Layer 2 of a small transformer language model trained on English Wikipedia (9 layers, counted from 0, width 128).
A neuron adds its activation times its output weights to the MLP's output. To switch it off is to set its activation to zero at one token and run the rest of the model.

Output weights of the MLP neurons that the questions are about. A number n stands for (n - 500) times 0.00037.
n67: 584 379 478 466 412 660 404 574 597 545 401 557 670 440 183 599 553 507 644 510 633 511 554 525 727 269 782 399 458 440 540 621 396 352 436 481 689 415 552 484 557 363 547 507 789 402 377 538 486 352 719 457 407 273 387 599 286 425 513 453 510 571 656 584 434 574 605 602 439 453 483 278 553 455 557 174 335 467 415 351 445 301 580 527 550 586 450 637 500 230 352 607 390 552 496 514 781 385 365 591 467 578 401 367 617 603 569 543 540 716 464 611 727 587 432 399 599 428 603 566 357 567 591 406 679 465 471 617
n83: 594 255 405 454 276 616 478 689 458 579 543 538 442 608 278 546 591 486 670 626 295 533 298 602 339 366 529 682 290 712 813 576 381 534 445 473 493 602 523 447 329 301 603 378 309 519 421 547 633 697 410 467 585 441 303 479 579 496 436 660 556 300 485 407 383 496 452 478 382 582 486 330 467 528 194 658 394 390 446 525 519 393 438 696 307 475 695 352 451 516 611 515 518 658 724 555 622 641 453 549 428 646 573 659 571 446 627 418 522 687 360 422 638 537 631 458 391 406 775 568 548 390 447 303 585 641 449 448
n84: 502 500 472 401 377 549 573 511 393 610 444 548 451 539 495 469 454 548 401 528 488 586 430 524 495 526 611 502 362 495 519 540 712 495 429 582 632 535 558 538 461 450 461 488 289 240 546 464 493 604 612 529 362 382 524 528 447 564 530 569 493 585 395 354 609 612 505 572 498 688 565 343 464 460 532 681 357 571 553 417 510 467 457 556 479 519 652 493 424 394 505 434 472 490 515 637 498 396 502 520 427 534 536 389 563 575 430 562 525 615 409 579 526 535 203 469 452 390 468 554 478 541 613 525 493 534 489 455
n106: 660 341 480 712 571 377 489 653 413 493 582 390 560 534 745 471 534 526 627 417 545 580 749 357 461 654 406 548 456 330 416 525 377 441 406 563 443 629 30 345 508 833 489 590 403 584 288 445 529 527 525 212 363 664 551 439 530 444 563 500 860 432 442 552 317 366 400 377 378 628 374 604 401 610 325 473 321 437 515 518 663 530 507 366 585 569 439 597 630 529 561 530 599 404 608 617 511 362 692 620 527 496 695 582 566 414 646 408 424 528 572 196 679 612 496 568 690 347 508 471 511 538 674 318 462 220 509 496
n135: 442 475 551 477 373 467 435 441 457 643 418 393 375 404 360 443 715 599 661 407 622 472 378 555 408 645 490 500 470 483 757 264 496 540 431 543 476 654 644 535 737 435 531 444 617 442 602 324 533 532 794 698 626 469 477 520 329 471 631 444 593 398 489 581 701 391 630 397 570 472 388 540 453 527 416 376 521 310 627 703 649 463 367 374 503 477 736 854 438 203 480 358 627 374 485 358 520 479 503 433 493 410 263 392 472 576 560 412 461 282 476 385 619 627 540 522 678 496 431 496 280 554 695 578 486 456 440 387
n154: 330 384 535 555 510 635 472 411 411 465 508 459 361 495 492 324 454 467 360 335 467 441 593 349 447 478 538 543 402 521 523 443 473 433 508 642 376 660 473 668 482 570 575 520 402 519 535 470 485 432 480 515 360 443 480 431 541 605 400 526 636 489 571 432 540 607 482 584 531 611 473 614 515 435 531 674 529 441 597 465 548 545 534 561 539 433 487 510 486 534 583 389 585 356 481 515 615 534 649 479 601 474 548 396 513 444 513 516 401 434 503 494 708 474 546 435 518 659 492 489 422 900 526 418 503 345 364 478
n156: 428 405 532 467 367 642 556 344 532 519 508 389 417 497 298 508 360 419 439 556 409 709 578 539 425 350 528 514 481 559 403 346 620 433 643 521 506 474 439 388 333 529 492 492 546 604 578 549 586 554 472 475 500 392 340 417 530 500 537 551 651 559 655 596 429 582 500 503 435 765 393 470 628 415 525 552 387 611 366 536 543 500 532 387 479 579 570 481 335 591 519 520 492 525 556 674 580 611 396 428 462 604 545 590 612 383 557 469 514 494 406 696 482 428 435 393 483 545 688 558 613 244 336 601 573 467 701 540
n178: 536 560 753 617 257 535 434 469 385 504 500 338 543 536 340 521 705 580 162 591 493 415 374 723 515 481 682 446 514 467 402 552 688 515 456 331 463 477 732 813 289 431 659 475 462 179 703 507 577 612 582 261 467 411 631 377 410 562 516 511 440 666 451 471 436 427 433 580 526 417 430 364 575 521 470 330 553 603 547 464 609 683 521 837 624 472 426 428 382 602 427 614 326 737 570 401 441 322 496 478 443 599 467 584 643 821 474 366 515 473 589 472 547 358 442 515 621 429 537 500 374 353 669 538 378 261 428 516
n215: 483 515 553 516 492 503 432 378 453 517 427 545 395 581 500 440 602 478 436 546 519 449 532 337 570 535 665 351 558 458 550 506 447 671 551 580 489 400 518 365 337 566 574 462 387 589 667 594 557 612 595 432 469 466 598 560 533 545 393 580 486 375 462 456 552 456 451 430 659 514 581 521 603 591 657 555 395 582 486 641 622 392 511 570 614 533 265 545 453 701 447 622 560 367 437 449 478 537 664 569 488 387 394 395 538 416 549 626 277 509 537 448 451 509 590 569 541 337 531 673 298 610 454 572 491 450 490 93
n257: 565 474 597 575 491 423 420 643 630 427 503 626 401 497 563 548 497 442 475 500 433 488 399 453 609 503 509 579 294 568 645 692 396 565 457 477 512 555 426 424 460 384 606 387 318 654 374 394 592 639 486 659 346 594 242 735 583 722 675 528 617 441 449 594 404 617 462 531 647 583 595 549 624 479 412 573 446 645 528 430 359 284 392 542 582 581 335 524 535 358 656 488 350 509 546 373 530 613 568 541 484 519 515 487 644 500 240 421 399 490 456 256 487 405 415 398 737 546 478 411 531 455 551 465 400 399 385 385
n309: 365 513 394 396 484 591 528 428 417 634 368 572 510 265 529 567 576 343 305 400 584 465 564 532 546 639 412 701 618 497 482 357 517 536 418 576 535 638 359 553 610 524 382 464 406 473 556 475 345 532 397 694 689 407 466 424 575 523 581 503 344 473 630 488 506 626 484 393 727 529 512 547 752 491 257 565 418 451 531 305 578 494 542 382 488 647 599 369 426 518 554 440 635 282 564 576 485 725 487 455 612 392 525 283 578 642 400 564 474 321 417 204 514 526 621 537 432 612 522 649 404 563 728 557 414 462 529 420
n369: 575 528 493 666 473 368 760 429 590 470 432 506 555 442 507 328 438 561 537 487 595 752 608 507 521 388 568 507 232 473 386 474 532 339 476 612 590 322 607 443 544 413 334 641 458 580 585 413 513 514 369 514 143 410 553 540 517 616 561 469 619 182 672 379 653 345 661 473 417 630 575 424 692 460 649 535 426 611 333 678 613 709 622 405 403 510 590 574 317 538 520 521 517 449 565 527 356 524 579 556 486 445 510 628 525 435 486 510 517 434 434 518 507 507 380 587 578 371 438 477 320 592 369 549 372 768 341 87
n475: 331 170 589 444 436 199 548 580 639 594 584 654 413 588 472 533 394 534 514 327 527 493 526 391 626 711 656 794 423 476 508 680 432 575 353 554 538 592 610 697 561 561 452 327 447 464 507 697 300 535 435 455 610 497 536 451 483 482 500 764 441 417 448 380 523 489 649 605 569 559 503 695 221 623 167 363 507 628 354 477 584 520 401 480 593 411 277 564 686 492 516 592 483 416 637 473 432 604 384 462 422 541 669 482 574 466 375 490 441 405 624 441 401 483 504 460 461 329 408 406 476 580 454 642 545 392 677 672

Each question names a token from some text and the token that comes next. It shows the activations a of the neurons there, in the order above. A number n stands for (n - 500) times 0.0053.

Then comes g, the gradient of the next token's log-probability with respect to the MLP's output, scaled to length 1. A neuron's effect is roughly proportional to its activation times (output weights . g). A number n stands for (n - 500) times 0.00069.

"5", then " to"
a: 477 474 735 487 471 497 468 471 470 468 651 469 469
g: 396 603 516 632 675 249 552 527 761 515 463 299 569 325 294 624 415 631 399 374 507 408 429 476 717 314 548 802 287 513 350 461 642 687 505 431 605 581 292 661 559 490 429 485 281 554 476 476 540 491 445 226 768 378 415 741 471 458 297 704 364 467 450 442 662 453 381 535 526 450 500 481 549 489 458 618 634 586 659 554 583 384 538 459 426 284 390 439 430 525 372 332 587 345 401 418 445 486 603 746 589 497 427 652 149 537 591 625 350 517 627 195 467 661 636 444 626 772 577 468 646 658 515 471 552 551 481 549
Switching off which neuron hurts the next token most? n309

" b", then "ou"
a: 480 527 469 504 470 510 552 492 487 613 483 482 490
g: 561 442 258 505 540 554 629 565 282 466 618 294 325 672 277 593 375 376 598 607 496 561 238 445 646 771 474 347 321 557 787 475 384 583 457 212 432 597 508 405 338 545 573 448 700 493 537 421 636 404 427 508 327 705 433 742 696 524 364 672 621 659 415 474 389 454 390 419 457 285 450 446 560 369 471 539 566 363 472 488 192 774 595 561 482 861 513 605 620 507 382 682 349 494 354 550 555 479 538 479 534 656 661 501 514 510 602 406 383 577 556 465 580 413 378 432 724 725 384 264 517 568 620 403 577 506 478 486
Switching off which neuron hurts the next token most? n257

".", then " |"
a: 494 638 483 468 474 574 699 504 490 468 562 473 477
g: 440 261 415 267 522 467 509 575 487 754 415 340 708 534 383 721 456 385 555 623 307 658 462 395 395 408 734 627 532 407 323 607 335 823 605 425 544 292 332 725 515 646 414 590 676 500 578 471 680 291 517 535 466 479 625 480 544 345 574 618 473 505 412 239 673 471 600 485 387 491 409 313 624 536 403 827 537 467 562 533 661 487 433 334 642 588 624 472 373 537 370 514 708 444 452 235 481 340 472 341 543 489 544 641 373 542 538 546 494 376 407 275 597 478 430 789 373 629 568 639 510 317 489 664 472 461 715 351
Switching off which neuron hurts the next token most? n156

";", then " and"
a: 486 470 477 547 471 488 823 469 574 479 755 471 468
g: 657 577 377 614 336 542 250 498 213 515 785 480 504 582 626 374 611 383 519 562 594 576 638 394 214 372 586 153 445 447 491 509 567 414 525 672 528 481 682 330 627 492 452 417 554 387 309 508 290 467 636 687 374 516 504 385 512 542 844 419 569 310 750 371 509 369 538 389 514 670 763 418 294 513 582 552 532 495 435 544 465 409 395 440 395 506 604 540 628 544 620 721 409 673 697 362 364 401 661 528 513 584 610 260 733 428 680 487 445 437 455 488 539 266 538 775 317 466 469 535 356 618 402 550 441 462 572 545
Which neuron, switched off, raises the next token's probability most? n309

"8", then "4"
a: 496 481 635 574 478 477 475 478 474 471 519 469 468
g: 448 610 549 465 381 745 304 506 334 410 506 672 399 588 502 430 540 421 649 549 488 592 710 572 404 646 385 141 587 519 617 612 505 369 552 640 730 469 563 281 512 577 585 470 436 347 295 519 313 626 554 682 398 377 508 447 682 718 543 326 463 152 526 638 524 443 484 454 402 652 544 606 342 517 535 486 177 495 443 344 336 395 528 557 447 602 713 503 646 510 594 621 443 581 632 452 476 610 510 498 455 337 632 192 840 541 613 493 594 486 411 669 339 294 344 596 335 452 362 543 445 525 441 698 385 631 466 696
Switching off which neuron hurts the next token most? n84

"A", then "B"
a: 481 468 468 766 485 547 469 472 482 474 485 469 654
g: 480 639 593 324 540 496 219 557 434 402 611 648 236 667 579 373 618 423 614 488 469 413 583 483 306 398 448 480 622 720 634 633 561 290 553 437 488 686 507 35 574 458 464 482 427 427 285 349 538 404 347 591 588 426 516 577 534 513 594 380 616 473 498 839 346 400 390 612 451 486 612 529 433 555 521 498 387 561 377 271 316 340 801 585 671 588 646 624 564 549 502 751 490 546 573 672 383 460 313 501 577 461 460 659 720 417 495 374 562 585 592 551 364 452 354 674 413 205 350 508 608 614 406 592 511 452 412 739
Switching off which neuron hurts the next token most? n106

" had", then " children"
a: 477 474 480 497 471 689 474 484 515 723 617 484 797
g: 541 542 622 552 627 639 564 631 360 501 571 596 381 476 558 282 511 349 410 408 576 634 767 532 458 523 527 242 489 615 545 763 467 325 497 749 590 435 672 457 587 549 459 381 684 413 371 442 349 538 435 587 613 440 540 338 524 610 668 562 609 303 484 458 577 666 672 518 623 482 529 487 415 626 532 383 197 585 321 363 374 377 586 614 503 618 407 612 518 411 728 861 249 427 456 552 420 556 528 191 600 413 600 343 621 612 692 332 496 480 577 641 564 372 278 586 353 254 361 554 300 622 291 527 294 483 385 469
Switching off which neuron hurts the next token most? n475

" High", then " School"
a: 484 470 483 472 491 681 475 485 516 475 516 481 471
g: 539 586 509 681 475 254 750 392 654 477 412 335 668 306 480 497 411 464 645 639 576 522 455 560 687 466 332 746 409 360 419 629 371 521 581 357 534 445 464 751 591 440 688 703 479 753 484 303 411 503 527 239 720 510 571 471 451 402 357 502 305 643 531 332 461 427 633 485 505 544 411 551 767 509 309 476 650 415 459 751 597 497 404 440 518 335 252 482 385 392 419 343 589 362 369 710 644 638 498 327 632 522 488 725 540 698 543 445 453 294 420 601 612 476 434 434 603 296 717 525 639 199 450 441 393 620 469 501
Which neuron, switched off, raises the next token's probability most? n154

" ", then "1"
a: 468 504 478 470 497 518 630 470 698 468 550 950 479
g: 640 398 502 202 475 414 520 504 506 585 374 494 501 259 284 574 524 361 589 723 491 490 399 471 574 242 574 631 518 661 374 454 710 463 543 525 470 371 405 599 516 545 523 670 469 799 701 415 540 518 373 554 490 369 239 608 153 378 395 650 743 509 454 429 646 606 545 483 724 408 408 612 665 447 549 528 397 649 560 653 383 698 359 328 477 332 375 360 258 599 517 340 471 516 407 637 520 389 424 551 674 735 635 554 503 698 560 582 358 270 349 639 543 508 688 426 671 543 547 665 295 431 485 457 660 344 539 384
Switching off which neuron hurts the next token most? n369

" The", then " title"
a: 471 481 470 495 491 480 511 469 559 470 743 474 468
g: 499 622 420 487 590 700 522 492 520 500 456 584 412 393 522 530 649 446 466 429 380 523 328 626 405 437 610 401 355 650 394 159 262 529 400 307 348 355 485 541 583 335 740 555 510 503 656 583 536 502 519 489 818 527 548 688 620 591 558 661 573 431 501 523 479 403 636 441 561 307 480 785 494 553 300 585 498 464 553 387 485 751 509 304 379 671 302 696 554 572 588 440 591 322 444 314 583 378 412 287 597 526 558 446 899 379 370 398 726 348 222 261 566 609 677 650 421 394 456 349 535 674 602 568 616 445 439 479
Switching off which neuron hurts the next token most? n309

" age", then " of"
a: 720 492 498 475 628 569 538 935 570 490 479 469 468
g: 533 623 528 551 454 740 292 626 145 369 673 566 333 519 558 402 474 395 409 329 558 522 667 623 333 684 506 137 572 476 574 507 585 468 435 740 278 505 783 343 456 429 490 458 617 350 454 475 285 481 397 674 417 349 596 505 564 689 558 380 663 275 507 721 537 489 517 489 613 515 575 559 189 720 557 476 223 538 326 472 420 528 590 585 479 508 663 432 534 580 610 748 166 636 739 506 514 581 423 462 573 477 569 360 680 427 674 565 443 506 595 590 446 444 512 562 433 410 415 550 420 552 388 567 313 347 518 560
Switching off which neuron hurts the next token most? n178

" |", then " "
a: 470 468 472 504 474 529 604 471 636 470 852 469 468
g: 505 470 205 432 408 427 246 653 609 558 603 325 455 767 293 514 396 473 571 395 390 671 704 503 581 630 530 335 601 552 523 494 646 612 428 544 302 593 501 409 539 504 360 215 659 422 602 713 414 478 275 321 519 487 405 679 751 453 538 382 355 487 360 577 617 418 385 537 614 443 529 239 657 622 418 464 275 353 423 334 413 721 669 395 276 437 619 472 564 584 406 522 395 701 498 498 569 585 586 691 547 360 616 458 553 495 489 696 491 556 469 326 470 377 483 487 701 815 620 348 462 663 754 648 454 370 556 458
Switching off which neuron hurts the next token most? n309